Layer 8 of a small transformer language model trained on English Wikipedia (11 layers, counted from 0, width 128).
A neuron's activation on a vector x is GELU(weights . x + bias), where the dot is the dot product.
The model reads these tokens: " to" " the" " village" " of" " Ver" "k" "hn" "y" "aya" " C" "her" "m" "oda" " (" "O" "s" "ins" "ky" " district" "," " P" "erm"

The vector x that enters this layer's MLP at each token. A number n stands for n times 0.11.
0 " to": 1 2 3 -7 -8 0 -4 10 12 -5 4 -10 -2 -2 8 5 4 -8 0 -5 -5 -2 -1 -5 7 -11 -1 -5 -12 -35 0 0 -6 -5 -2 12 -2 4 -2 7 15 -1 6 1 2 4 2 11 -2 -3 -5 -12 -6 1 5 6 -1 3 -1 16 7 0 10 6 -4 -11 -14 -4 -2 5 0 -11 -4 -5 -14 -6 -9 -3 -5 -6 -4 1 3 -2 -4 55 -7 2 0 -3 -6 -11 -2 0 9 -2 -1 48 -2 -1 -1 16 -5 1 -1 -4 -3 -36 -7 5 -4 -3 -1 0 5 3 -9 -5 0 -6 1 15 37 -3 -3 9 4 7
1 " the": 0 -1 -1 2 -4 9 8 10 -14 -2 0 -5 0 2 -1 6 4 1 14 -6 -4 6 1 -10 0 -3 -3 0 -9 -19 -13 -12 -10 -1 3 -1 -4 4 -3 -7 -3 1 5 5 -7 1 -2 -3 -2 2 -4 4 6 -9 10 1 -12 6 0 4 -11 -1 10 -2 1 -7 -3 11 -11 0 0 -2 7 3 1 -8 3 1 -13 -5 2 0 0 -5 0 91 1 2 6 0 6 -5 -6 3 5 4 -6 6 3 -7 -9 -3 -5 3 -12 1 -1 -36 -3 4 0 4 5 -6 10 -5 -9 5 -6 8 6 -11 13 -2 3 3 1 13
2 " village": 5 -2 16 -12 0 -3 6 7 -14 -1 4 1 -9 9 -5 15 -8 -1 7 -3 -4 9 1 -7 -25 -11 8 10 2 -8 1 0 -6 0 -7 1 14 8 -16 -1 -8 3 -4 -11 1 -5 3 19 -14 8 -15 -3 4 -15 -11 -1 1 4 -5 10 -15 -4 10 7 8 2 -9 4 2 33 -6 -4 4 16 -1 -7 0 5 -5 -26 -6 2 -14 2 14 54 21 3 -12 -10 -10 -15 -9 11 -3 1 -2 34 -16 17 19 -14 -12 5 7 -11 -4 -27 -14 -1 -16 -9 -4 6 1 2 2 0 -6 12 9 4 -1 0 -4 -4 -3 21
3 " of": 7 -10 -2 5 1 -3 3 -1 10 -18 -1 -2 -12 -4 6 0 2 4 6 -18 6 8 0 10 -4 -4 -12 5 1 -18 -6 -4 9 0 7 -4 1 11 -2 -14 5 17 -6 -4 9 1 -2 5 -11 13 3 1 -13 3 -3 -6 3 3 -1 11 -13 -5 2 -4 3 6 4 11 -7 13 3 -13 3 -4 -6 -3 -2 -3 12 -15 -14 -7 1 -6 14 60 4 1 0 1 5 -6 -2 -4 14 -13 11 12 -3 5 18 -9 -15 9 7 -4 -5 -57 3 6 -17 0 5 1 -3 -1 -2 -5 3 -5 8 -8 15 8 -3 -17 1 17
4 " Ver": -7 -15 9 -3 -14 -8 4 -19 -13 -12 -3 -3 -6 19 8 -5 -7 4 9 -5 2 -6 0 -1 -2 7 -7 17 -16 -26 17 -10 -5 -14 5 2 -10 2 21 6 -8 4 6 -16 -1 36 5 -7 -7 2 -28 -6 1 20 11 -7 13 -12 5 -4 -6 -17 -9 -8 12 -7 -1 10 18 10 0 -4 -1 -3 -11 7 -2 6 7 -22 2 19 -6 -11 11 23 -3 -12 6 16 -4 -22 0 -10 -3 -2 4 38 -7 12 5 -19 1 7 -1 9 2 -15 2 2 -1 -1 -7 -1 9 -7 -6 -3 -1 12 2 -13 33 11 6 -12 0 18
5 "k": -4 13 8 -2 -9 -17 12 -7 0 -2 1 15 18 -12 -7 16 4 1 19 -10 24 12 0 2 -13 18 5 26 4 -8 -4 7 -5 -14 7 -17 -12 0 -9 -1 -16 -4 -1 3 7 -5 7 7 9 6 -6 -3 -7 8 7 -3 2 -6 11 -3 -9 -21 -17 -9 2 -11 9 -12 -3 18 15 16 -1 13 11 -13 -12 11 -14 -5 -9 -4 1 -4 13 6 18 -8 -6 6 5 7 4 4 3 7 -5 39 -20 1 14 -18 2 -2 -7 -5 0 -21 -11 0 7 1 -10 -16 7 11 -27 -13 -11 -2 -3 -17 21 5 8 -27 2 2
6 "hn": -20 10 9 -14 -9 -21 8 3 11 1 -9 1 -7 1 -10 2 15 -8 11 -5 3 26 14 10 -21 4 6 25 7 -16 16 -9 -4 -2 5 -7 -4 10 2 0 -30 -1 4 7 4 4 -6 2 -5 5 -12 -1 7 2 -8 12 6 -4 12 11 -3 -12 -15 -12 10 7 11 -8 12 24 25 11 0 1 20 -5 3 -3 -4 -7 -21 -2 -24 -10 10 10 7 14 9 -13 -3 -20 -11 -19 6 5 -3 33 -26 -18 4 -13 -3 10 2 -15 -7 -19 -8 -7 -2 24 -13 -13 -17 11 -1 12 1 -1 1 -4 11 5 13 -14 2 14
7 "y": 6 12 -6 7 -2 -17 0 6 -3 -6 -1 21 -9 9 -4 -6 20 1 13 -8 -4 12 13 6 -2 -6 15 23 32 -21 7 -7 14 -8 0 -2 4 11 -7 -10 -30 15 4 -2 15 -15 8 1 6 6 -12 7 4 4 -17 15 8 -7 1 13 -26 -17 -10 -4 12 9 20 3 -10 -2 21 10 1 -6 6 -1 -8 11 3 -7 -5 -28 -1 -3 -10 13 8 4 16 -13 6 -7 -4 -5 1 -18 -8 30 -19 1 -3 -13 -6 -2 -5 4 -3 -26 3 1 -10 8 -21 -3 -14 -11 2 11 1 -7 7 -3 21 14 -16 -30 -10 9
8 "aya": 1 22 -9 -5 -2 -24 -1 15 0 -13 0 1 -8 9 -22 0 8 5 10 -7 -11 25 10 19 -20 -13 13 9 4 -26 26 -14 0 -12 -3 8 -5 7 -3 2 -26 2 3 -3 8 -2 7 5 11 13 -5 5 14 6 -21 5 5 9 1 13 -29 -24 -6 -9 -1 5 -1 11 -7 26 14 -2 -2 10 14 17 15 -15 -2 -4 -15 -13 -15 3 15 19 -2 8 6 -16 -4 1 3 -7 -17 -16 -1 24 -9 0 3 1 -15 9 -7 5 12 -34 0 5 -3 -4 -3 2 4 -8 0 11 -1 12 -3 -11 12 2 -17 -26 4 14
9 " C": 4 -2 -5 3 0 1 -4 -3 3 -1 -21 14 5 -5 -24 -19 -2 -2 7 -2 -15 4 6 -14 -11 -7 6 16 9 -10 10 -18 -11 -16 8 -4 6 -6 -6 -1 -8 11 1 11 8 12 1 15 -2 3 -1 -8 0 10 1 -4 12 -22 -2 4 -10 -4 7 -9 3 3 -6 5 -5 10 12 -4 7 -7 1 5 3 -9 5 6 -15 -5 2 14 11 29 -2 5 7 14 -5 -7 3 5 0 -14 -14 33 24 11 1 2 -4 -2 -2 10 -2 -35 -13 -6 3 -13 -2 -3 -10 -4 9 17 -5 4 -3 -11 52 4 -18 -21 -5 3
10 "her": 1 24 11 -8 -2 -18 5 -13 -23 19 2 7 1 -12 -10 7 -14 0 9 1 -13 3 5 7 -10 -12 5 8 0 -21 19 4 -3 -17 -4 8 4 10 5 2 -10 3 -6 -4 -5 25 -3 2 -10 11 -18 -13 2 7 3 0 12 -1 23 2 -14 12 -2 -1 5 7 16 5 -3 14 -6 -16 -7 20 8 -8 11 22 -1 -5 -19 2 -10 -10 3 5 -1 17 -3 19 -16 10 0 3 8 -2 -21 32 -16 -2 2 -11 0 0 -7 -7 14 -10 -13 -40 -8 21 -15 -14 -16 3 5 25 -1 6 5 -8 17 10 -4 -12 -5 -6
11 "m": 7 -8 10 -4 -1 -18 -6 3 -11 8 -2 3 9 -10 -9 7 -6 14 12 -6 5 26 0 6 -11 14 10 14 2 -4 6 -12 -16 -6 3 -14 4 21 -10 -11 -15 1 -2 -6 13 -3 9 8 -7 8 -9 -4 -5 -6 -9 -7 -3 -7 27 8 -27 -8 -8 10 2 5 4 -12 1 1 9 10 22 9 -11 -17 -13 18 -9 13 -10 -6 17 19 8 8 -3 0 -14 6 -6 -4 24 3 -4 -5 -23 35 -9 -17 9 -28 7 -2 -2 -13 0 -17 -9 -9 7 6 -3 0 1 -5 -7 17 -13 -3 -7 -8 29 15 7 -26 0 2
12 "oda": -9 16 9 1 -10 -8 4 6 6 -2 -6 -11 1 4 -2 2 -2 3 7 -1 -1 33 -4 2 -5 4 0 6 21 -32 11 4 -6 -12 2 2 -12 14 -7 -5 -33 7 6 2 13 5 8 31 -14 1 -16 -4 6 7 -7 1 15 2 32 16 -24 -2 -7 -25 17 0 5 -5 -3 10 13 -15 2 -7 22 4 11 6 -3 -9 -20 0 -19 8 -13 18 -4 1 5 -27 6 0 8 11 -15 10 -11 27 -24 9 -4 8 -2 7 -4 -3 -3 -19 -13 -6 12 3 5 -5 -1 1 -4 7 -13 1 -7 -5 8 5 -11 -33 -5 6
13 " (": 0 2 -7 2 -1 2 -11 -1 -8 -8 -2 3 -6 -6 -11 -5 2 -9 10 -9 1 7 4 2 -9 -10 -8 9 -9 -3 6 -6 -14 -1 5 6 4 16 18 -12 -6 6 -1 7 1 4 -1 6 -1 6 1 -3 -11 10 2 8 12 6 0 9 -6 -12 2 6 8 -1 -4 0 -5 6 0 -2 -11 7 14 1 -7 -4 4 -8 0 -4 -10 1 7 30 8 10 -3 0 -21 -7 -1 5 7 -12 -5 36 12 4 0 3 -4 0 -10 -4 2 -66 12 -13 6 -3 0 2 -9 0 11 5 -3 -8 3 10 35 3 -1 -15 -8 1
14 "O": 1 7 14 5 -1 -8 -1 4 -15 -7 3 -4 -9 -1 3 8 1 1 9 -6 -6 -23 -19 5 -15 -4 -9 10 0 -29 7 -19 -6 2 -4 5 -16 2 3 -6 8 24 15 11 3 8 13 -6 5 9 -7 -3 4 10 -7 -22 19 -9 1 -3 -8 -12 -23 3 1 0 -14 8 -5 0 14 7 -14 5 -3 -4 7 22 3 -15 -2 -24 0 12 8 23 -5 13 -10 6 9 -1 -9 0 -10 -9 6 47 9 0 -4 7 6 -4 -3 -4 1 -25 6 -10 -2 -12 7 -9 -1 3 8 -10 -8 2 -4 3 33 3 0 -13 10 7
15 "s": -1 -5 0 -5 -6 1 9 -14 -15 -1 6 9 3 -4 -6 20 -1 -11 9 0 7 -5 -11 14 0 -15 0 5 4 28 5 -1 13 5 1 -13 -4 13 -9 -19 -7 30 8 -3 -21 -3 6 -7 -6 16 -17 -1 4 13 -11 -7 10 -17 13 0 -12 -14 -4 -9 6 -9 -8 -1 -11 -6 17 18 -12 4 2 -3 14 -1 -6 2 6 -4 4 5 11 27 3 5 -14 16 -4 -2 -16 -18 5 -3 16 45 -10 13 5 -5 12 -15 -1 -8 -12 -15 -8 -19 -4 -1 2 -14 1 -2 12 -11 -5 10 5 -10 16 7 -4 -25 12 4
16 "ins": -7 -4 6 -3 -17 0 8 -4 5 -24 4 -3 2 -6 5 5 -4 -6 10 -14 4 11 4 9 -12 5 -14 22 11 4 10 7 1 6 -5 2 -4 10 0 -5 -6 17 19 2 -8 -2 9 0 24 5 -7 11 14 18 -12 -14 6 -13 21 -1 -27 -2 9 -19 11 -7 3 -9 -14 -14 8 14 -13 12 -2 -5 6 -6 1 -18 0 -1 -16 1 11 26 1 -9 -10 -6 -11 -4 -9 -17 13 14 5 40 -21 3 11 10 10 -5 -8 -3 -18 -17 11 -14 6 8 5 -16 4 -17 1 -17 -4 9 -13 -14 2 12 -2 -18 14 10
17 "ky": -3 12 -7 -9 -9 -18 -4 2 10 -9 -17 3 -17 -2 -17 4 8 8 13 -8 5 11 7 6 -17 1 17 26 5 -9 10 3 1 5 -2 5 -3 -8 2 -5 -19 5 4 0 -4 -4 10 14 2 11 -3 18 -1 6 -19 7 19 -16 7 -3 -12 -17 2 -19 23 1 -3 1 -22 18 22 7 -25 -2 -2 -8 11 5 -10 -15 -3 -11 -24 -1 9 26 18 0 -9 -23 0 2 -10 -3 9 20 -4 35 -22 9 15 0 6 10 -12 -2 -17 -16 5 -2 -3 13 0 -1 -7 -4 -2 8 3 1 -10 -18 -4 9 -4 -5 12 3
18 " district": 5 0 -6 4 -6 -12 -10 -1 7 -12 -10 -1 -17 11 -23 7 -11 7 11 -12 -8 25 0 4 -21 -23 1 31 7 4 23 -8 -10 2 -11 5 14 -1 -1 -4 5 1 -2 5 -5 2 13 17 5 18 -5 6 -5 -13 -22 1 12 -4 -4 19 -39 -13 24 -4 6 2 -15 5 -15 10 12 9 0 4 6 -7 2 1 1 -14 -2 -19 -8 8 12 36 14 14 -7 -13 -8 -8 0 2 -6 -5 -17 31 -7 0 27 -7 2 7 0 -10 -1 -13 1 -11 -4 0 5 0 2 -1 7 11 -14 1 6 -13 -8 6 -10 -16 -4 20
19 ",": -15 -2 3 13 2 4 1 -8 8 -19 -9 6 -11 -11 -4 -1 -6 4 17 -15 0 7 10 8 -11 -13 -10 19 -2 18 12 -17 -9 2 1 11 6 0 1 4 -7 7 -1 2 -2 8 5 12 1 27 10 -2 -19 4 -14 2 19 2 -2 5 -17 -9 8 -3 -1 -6 13 6 -18 13 14 6 -11 7 3 1 4 9 5 -5 -6 -19 -5 4 8 33 9 4 -2 -2 -5 -18 -8 2 2 -10 4 21 8 12 2 1 7 1 -3 -8 -14 -59 1 -15 -1 8 -6 -1 -6 8 -2 9 -9 -8 0 -12 3 9 -6 -13 -5 9
20 " P": -19 -9 2 -6 -11 -8 8 -3 9 -2 -8 6 -21 21 -13 -8 -9 11 10 -10 -3 -3 4 6 -16 -2 2 12 -6 -3 13 -14 -8 -2 1 -3 -3 1 14 6 -2 3 6 5 -4 10 4 -4 -8 8 -2 -7 2 4 3 -12 5 -34 6 4 3 0 5 -6 0 -11 -4 11 -1 7 13 18 -25 -5 0 -3 -5 7 5 -10 -14 6 -16 7 8 31 -15 8 -7 22 -1 -13 -3 -1 6 11 -1 41 11 10 11 -4 -4 -4 -6 1 -3 -29 3 -12 -7 6 -7 -16 17 14 1 0 -5 1 -7 -1 37 4 -8 -14 0 5
21 "erm": -14 1 -2 -2 -2 -5 11 -5 -4 11 0 -3 -8 -5 -4 -5 7 16 11 -8 4 -3 1 -2 -21 10 3 10 -6 -10 5 -2 -17 8 10 10 -16 -8 -4 7 9 5 11 -10 8 2 11 -3 -12 1 -11 -11 10 -1 -11 -14 8 -19 8 12 -7 6 1 14 11 -14 4 -7 2 -4 -2 -4 -5 -6 5 -24 5 1 7 -3 -23 12 2 -1 16 19 -2 -1 18 -1 2 -12 4 -9 14 19 -7 41 -9 -9 9 -5 1 -5 -10 -3 -2 -15 -14 -39 20 6 -7 -6 13 21 -6 -1 -13 4 -2 -12 21 25 6 -27 4 4

Each question shows the input weights of one neuron of the MLP. A number n stands for n times 0.006.

n287 (bias -0.062): -10 -2 28 8 -6 -23 -8 -10 0 2 -16 -3 2 -2 15 8 -27 -12 9 29 8 15 -1 -23 -5 -7 2 0 11 19 -12 5 -27 27 -4 -5 2 7 -8 9 -13 -6 -11 9 14 30 1 -13 -41 -11 17 26 -21 12 -5 7 -5 20 15 -27 -1 10 -5 -4 6 -5 12 -10 19 1 -19 -2 -18 24 0 -2 5 12 -19 -4 -6 -50 -4 -14 -4 -3 5 19 -4 -15 -11 -2 28 10 -12 10 9 -10 3 7 -4 9 -37 -5 24 -1 3 2 -1 11 20 22 17 -8 -21 18 -7 -21 -11 -1 28 12 -7 -19 -4 26 -29 -17
It fires most on token 12 "oda"

n100 (bias -0.014): 16 -11 17 -10 16 -2 11 0 -17 11 -8 10 2 13 14 -9 -22 13 -7 15 13 6 -21 10 -12 -23 -16 -2 -8 43 -22 -7 -15 -30 18 1 -3 10 34 14 -4 -9 -2 30 -9 3 -23 -3 0 -1 7 -1 -20 -13 -17 18 -20 22 -15 21 -1 11 -16 -30 -3 -24 1 -1 -23 13 -5 24 -14 -28 -16 -1 -40 5 19 16 -6 28 24 -6 12 -16 -16 2 2 10 -47 17 2 6 21 -9 -21 3 26 7 31 15 -37 -17 4 -30 18 2 10 -2 -9 6 19 -9 22 2 10 0 -2 5 -3 2 -33 20 -32 -10 -17 33
Its three highest activations, in order, are on tokens 20 " P", 18 " district", 13 " ("

n190 (bias -0.073): -7 -17 6 -15 -35 -1 21 17 13 34 18 13 6 -11 21 -21 -6 -3 -4 -32 13 -14 -6 11 -3 4 14 0 -21 27 27 27 14 -38 30 -31 28 -10 -25 7 21 10 7 -12 5 15 -23 15 -15 -12 30 7 -25 15 14 5 -47 -21 -9 1 -20 21 -12 -25 10 3 7 4 7 -12 -12 15 -12 -10 5 8 -14 -3 -9 -3 13 -8 3 -9 -19 -12 -8 -11 3 28 -18 -20 -18 -1 -15 0 20 -2 22 -20 3 -4 -13 -23 18 11 -5 -1 4 -2 9 -17 15 7 0 31 -14 -42 0 6 4 4 9 -12 -5 27 -14 -6
It fires most on token 20 " P"

n380 (bias -0.027): -23 17 -7 -9 -1 -35 3 8 28 0 0 18 18 -4 -13 0 -2 -8 0 -5 7 -23 7 3 32 -17 21 -36 4 -10 -17 4 -19 2 -6 0 -23 14 13 -16 -5 -17 14 -14 -6 45 13 -3 19 -16 -1 0 9 14 6 -1 32 23 10 2 -13 6 -26 -12 -4 -7 -3 -17 1 28 -10 8 13 6 -9 1 8 10 -12 10 -2 -27 -5 8 -9 -14 22 -11 17 -3 -4 -25 23 16 19 4 3 0 -5 -23 -31 16 7 7 10 7 6 3 5 30 -4 26 -8 -11 11 -11 26 6 -12 -5 -7 3 15 -6 -3 -13 -17 -12
It fires most on token 12 "oda"

n158 (bias -0.054): -4 2 0 -7 10 19 23 0 5 4 19 -15 -9 -9 -2 -22 4 -1 6 -3 -20 -18 19 -5 -8 -15 7 -19 17 9 5 8 11 17 -20 13 14 -35 15 3 0 0 11 -6 -19 -2 41 -34 15 2 14 -5 -29 12 3 -7 -11 10 -16 2 23 -9 33 -16 3 -6 11 -17 2 -24 26 12 5 -18 -6 27 3 -9 -2 3 -32 -16 23 5 -36 -10 8 -15 0 11 -6 5 -36 18 13 -11 -1 1 -20 23 29 18 -29 3 -7 -4 3 -1 19 7 0 5 8 15 -16 6 10 20 -21 -12 -15 -11 -25 2 -4 7 10 -35
On which token does it fire most, and how strongly? 19 ",", at about 0.39

n271 (bias -0.047): -3 -31 15 2 -7 21 -8 -12 -2 15 20 -2 10 7 8 -21 11 17 -15 27 25 22 -4 11 9 -18 10 -28 4 24 -34 0 -6 1 -6 -15 -6 17 -12 -33 13 -7 9 7 -33 -7 16 -17 38 -7 11 9 -4 19 0 -17 -14 9 10 24 21 8 -5 0 7 -18 -37 -1 14 -4 -14 -9 18 -20 -30 -31 13 5 -20 32 32 4 1 31 5 -6 -17 8 -24 1 -15 1 -20 -30 38 9 14 -7 24 -48 -5 -6 -1 -19 -22 -10 9 -1 10 -15 -16 4 25 -16 7 9 -1 8 -12 -2 -15 7 15 17 -18 13 23 -10
It fires most on token 15 "s"

n387 (bias -0.029): -35 -8 17 18 3 3 3 -1 11 8 6 -9 9 -26 -4 -2 20 -13 7 -2 6 -9 3 -13 2 6 6 -4 -18 24 7 -1 0 9 -7 -6 -12 -35 4 10 5 1 15 26 1 -7 -6 -19 -3 -1 33 10 -25 -10 21 -9 -17 13 -14 1 22 -21 -11 -25 2 2 5 1 9 18 14 -1 -9 -9 -16 13 -13 -17 10 19 -10 -11 2 -19 -22 4 5 8 -2 26 8 9 2 10 -18 -25 34 -29 40 1 11 23 14 21 -36 8 28 -12 12 -1 13 28 2 5 -7 2 1 -13 -8 11 -17 13 -18 -4 16 27 -11 5
It fires most on token 19 ","

n467 (bias -0.034): 2 -9 41 3 23 23 -2 11 8 -11 26 -13 -19 14 4 14 6 -6 -8 -9 40 -10 8 -18 37 -9 8 -12 5 -2 -24 -16 -10 -25 6 -35 -20 10 1 13 -19 -10 2 0 15 -9 -6 4 19 9 14 -6 15 8 -2 -3 -12 9 14 17 8 -6 2 36 -7 13 10 8 -6 11 -22 9 18 0 -5 -35 20 -8 -15 2 0 -29 7 38 24 -30 4 -8 -23 -2 -30 0 21 10 -18 -5 -9 7 11 -12 -9 -1 18 -29 -1 -26 -7 -14 16 15 6 6 -14 26 -6 14 15 7 -8 23 -26 3 -14 -2 -7 25 -4 24
On which token does it fire most, and how strongly? 11 "m", at about 2.1

n55 (bias -0.074): -2 -40 -9 -1 -22 23 -24 13 17 31 -9 3 -11 14 -4 -30 -32 -8 -8 -4 22 14 4 -7 -18 26 -1 -4 1 36 -17 -1 -8 -29 -31 -13 -15 -2 12 25 57 24 16 19 3 -20 5 10 -7 -12 -9 -1 21 24 3 -11 -8 -9 -30 -23 37 -3 6 -8 5 -32 -30 -2 -27 9 5 -28 3 -27 -30 16 7 -4 14 55 13 10 -18 11 10 -25 -22 19 32 7 16 14 17 -19 24 -4 -22 -16 10 19 14 -2 -2 -16 -14 -7 -10 20 16 -23 -6 5 2 -6 1 23 16 -28 7 -4 -15 22 4 9 -15 18 16 23
It fires most on token 20 " P"

n280 (bias -0.019): -19 -2 -17 -11 -5 17 -15 -15 10 -17 17 8 -27 5 27 5 -13 7 -5 25 1 22 0 -7 11 -6 -6 -15 16 -4 8 -1 31 -4 19 -18 22 21 -1 7 -14 10 -1 27 9 2 12 25 0 0 -15 7 7 -9 2 -5 9 13 3 -3 -5 -29 5 3 -8 0 -8 7 21 2 9 -2 23 2 -3 -18 -42 4 28 32 -5 -23 5 -4 14 -13 -19 -16 -7 -4 10 8 14 11 17 -2 -24 7 -2 -8 2 -8 -19 2 33 -6 -2 0 17 17 -25 26 7 11 -15 1 28 -40 -1 22 7 -6 -28 -20 24 -19 -2 13
It fires most on token 3 " of"

n220 (bias -0.081): 26 -14 41 12 22 -3 -25 -7 6 -14 0 -19 -6 -8 -10 -18 20 -29 -1 13 9 -13 -14 3 -17 -14 10 -2 22 10 -46 -1 4 -19 27 5 -19 13 8 30 14 33 4 6 4 3 -1 6 30 -3 7 -15 -3 29 -41 -6 1 -11 -17 -11 10 24 38 36 15 18 -44 -8 4 5 -15 -21 -6 -1 -5 -28 -6 48 -14 5 10 -17 -14 3 -3 -24 5 42 -28 1 -14 14 -22 5 20 15 43 -25 -10 18 28 -1 -1 -30 19 -1 1 5 14 0 -8 -1 17 14 -8 29 -28 -8 -7 -6 -3 42 8 -13 -11 19 4 -14
On which token does it fire most, and how strongly? 14 "O", at about 1.2

n317 (bias -0.071): 22 -13 4 10 -1 2 17 1 13 14 -15 13 -4 -35 27 -16 -2 12 9 -3 -21 -22 6 12 13 3 13 -13 -13 40 -21 -1 -3 -15 7 12 -13 -25 -35 2 7 -7 12 -7 12 -7 34 0 29 -9 14 -24 13 3 -11 8 -19 -10 6 -10 11 16 10 13 -1 -20 12 23 -16 4 -30 -11 -13 35 17 -18 14 -28 -20 -12 4 -14 28 -36 10 -18 -7 19 -11 -14 2 5 21 26 2 4 -16 -11 -5 -38 19 -28 12 -21 12 -21 -14 1 19 1 23 -7 -9 13 -15 7 -4 -22 7 44 -13 13 4 15 -20 9 -8 -28
On which token does it fire most, and how strongly? 21 "erm", at about 0.63

n82 (bias -0.067): 23 -28 13 2 -11 -1 -11 -3 15 29 11 14 -3 -7 14 -2 -19 2 -6 -1 21 16 2 19 -9 15 3 -12 -12 -2 -9 -9 6 -2 -6 -6 -14 16 36 21 -9 34 18 25 24 1 -26 -17 -7 -17 21 12 5 11 16 -11 1 0 -2 -22 32 25 7 -21 -10 -19 -58 -28 3 25 -9 -10 10 -28 -33 -2 6 -16 5 17 -11 7 -16 -13 -26 -17 -6 2 -6 5 25 -1 -4 -4 12 -14 3 -16 44 17 3 6 -22 -3 7 -22 9 -4 -8 -7 12 14 5 -9 -1 2 0 -1 16 -27 17 -2 12 25 -1 14 -9 5
It fires most on token 20 " P"

n172 (bias -0.011): 17 -1 15 -38 1 19 5 -9 23 16 -2 23 3 -14 8 1 -7 -16 -39 7 -2 -15 4 -23 17 -12 7 11 16 19 -9 6 -17 -51 6 -5 8 3 -10 -2 -19 -12 17 -2 -25 3 3 -20 8 8 -4 5 -9 -8 -21 -3 -6 9 10 -14 25 22 4 -15 -8 -23 -30 13 -10 34 14 -2 20 -3 -8 7 -16 15 -2 23 -3 -1 8 -21 10 8 19 25 14 9 -20 24 6 -10 -7 -10 -16 11 -17 -7 0 -21 -5 -20 -8 4 -14 8 25 13 7 -17 -5 8 1 13 -24 14 -24 7 22 -3 -15 15 -1 -5 -5 -8
On which token does it fire most, and how strongly? 5 "k", at about 1.2

n301 (bias -0.004): 11 3 5 1 7 2 -7 -8 7 -1 6 -37 -15 13 -8 13 3 13 1 2 -27 2 6 -8 8 -14 24 5 -32 4 -18 -4 15 1 8 -18 9 -4 -14 -13 3 -2 17 -6 16 0 17 17 -1 -3 8 2 9 1 -5 -25 -1 17 -7 -8 12 16 8 24 7 -18 16 -19 0 27 6 4 -10 13 -5 3 -18 -1 -30 17 -32 1 12 2 20 0 29 -13 18 1 -16 22 -7 11 -32 -26 -9 1 -8 -3 -1 3 -2 -7 10 -9 -4 3 -1 -8 6 -2 -33 7 -8 1 20 18 -7 19 -26 -9 -8 15 -12 -25 -1 13
On which token does it fire most, and how strongly? 2 " village", at about 2

n93 (bias -0.069): 10 -36 -22 -15 3 4 -31 8 -16 -12 8 7 15 -1 -10 -16 -6 -6 -12 -8 17 -35 35 5 -6 -18 5 -5 4 38 -4 15 -3 -5 9 -1 -10 -19 -10 24 45 3 21 16 2 -26 11 -21 20 -1 6 -8 16 14 18 13 -35 -11 0 -23 18 14 21 15 -18 -1 -23 -17 -35 16 8 -15 4 -37 -27 -3 3 3 -9 8 23 -13 15 12 5 -20 0 17 -12 -22 7 35 21 -22 6 -11 6 -2 6 -14 -8 -17 3 -13 -48 -4 6 3 39 -12 7 28 25 -24 15 -19 -4 -39 37 13 -35 26 1 14 -6 14 5 -6
It fires most on token 16 "ins"

n255 (bias -0.085): 31 -24 -6 3 2 2 -3 2 9 17 13 13 28 -16 -13 11 -20 -4 -24 5 19 -16 2 -18 -6 -32 9 -2 -4 1 -27 8 -11 -7 -8 -16 -18 6 11 -10 -8 -13 -19 3 -17 24 -23 -13 13 -19 -12 -9 -14 29 57 10 -15 -6 10 5 -6 32 33 -37 -7 -27 15 21 -4 -9 13 -8 32 1 5 6 14 42 -21 -11 4 -8 29 2 -30 4 42 10 -16 29 -34 24 -7 8 2 -8 29 -21 -3 -18 -20 -18 -2 -18 -32 0 -3 11 0 3 -31 1 28 -8 -30 2 -1 24 -18 0 -13 -22 10 6 -7 32 24 5
It fires most on token 10 "her"

n290 (bias -0.025): -19 -19 5 -20 11 5 7 15 29 -18 0 -4 -8 21 26 -25 7 10 -5 -9 32 1 14 -16 23 -4 7 -9 16 3 -17 2 1 -32 1 11 -1 14 -15 5 17 17 -3 11 2 38 0 16 3 -31 3 10 -3 -9 -5 -30 -16 4 -2 -5 -1 -9 1 -8 13 -27 -17 -23 -43 13 -20 7 7 -19 0 -2 26 17 -14 16 3 0 -10 -3 18 3 1 -11 -9 -2 8 -6 2 -2 -5 18 -28 14 -14 -7 10 0 2 -10 -1 -15 5 6 26 -2 -19 -6 -10 8 8 -2 5 -11 4 11 -11 -4 -10 -4 5 -1 -13 5
On which token does it fire most, and how strongly? 16 "ins", at about 1.5

n215 (bias -0.028): -6 -15 31 6 0 20 -6 -9 31 -10 8 9 -4 1 10 -5 -12 16 22 9 -4 -3 1 -3 -3 -2 8 -35 -27 12 -1 -3 11 -33 -28 13 7 -3 -9 5 -19 -2 -2 -7 22 4 5 9 8 -18 6 -15 29 -34 4 -3 16 19 0 13 11 23 3 5 -3 11 19 17 1 0 -8 -29 -9 5 4 -18 -2 9 -2 19 14 8 4 11 -23 -5 -14 4 15 2 -22 11 -3 3 -17 3 -24 3 2 -26 5 15 -26 27 23 13 -17 16 -3 -9 23 -13 -6 6 -8 -17 -13 13 -11 20 -18 4 -4 -24 -23 7 5 0
Its two highest activations, in order, are on tokens 12 "oda", 10 "her"

n419 (bias -0.025): -38 18 -24 20 5 -1 -44 2 10 -18 16 -19 -7 -18 11 -9 -28 -7 17 -9 -2 10 23 6 -8 6 -19 -12 -6 -12 -8 11 -9 -3 -12 0 2 13 32 -2 -15 6 -10 6 1 43 -12 1 18 14 2 7 -9 -8 -1 -16 5 0 -4 -7 4 -15 -8 1 -10 -6 -8 -12 -12 0 -13 9 28 2 16 -33 0 5 5 16 -17 -15 8 -3 0 3 41 9 0 -6 0 33 10 5 8 -16 -4 -4 25 -4 -5 11 -23 13 -3 22 3 11 -2 12 0 0 16 -3 -7 6 11 1 12 -21 11 2 11 -14 19 -4 -16 -11
Its two highest activations, in order, are on tokens 13 " (", 19 ","

n200 (bias -0.082): -11 4 1 13 -18 11 -27 -17 15 -9 15 -2 -12 -20 9 -24 33 2 0 -15 32 -3 -23 -5 -12 -26 5 -22 -24 20 -21 -3 -23 5 -5 2 14 3 16 -5 24 17 3 8 -3 9 5 1 -16 -12 17 -14 26 29 7 18 -8 19 -7 20 13 1 3 30 3 9 8 -21 30 -13 -5 -32 -20 -22 -6 -27 2 -22 -10 7 17 -16 3 -17 8 -19 1 2 -2 -5 -6 5 -27 -18 46 30 4 -28 28 -33 3 30 -28 -14 18 -4 22 8 16 -7 37 22 -27 4 -25 -7 35 -13 4 1 -6 26 14 7 7 -2 -11 -11
On which token does it fire most, and how strongly? 13 " (", at about 1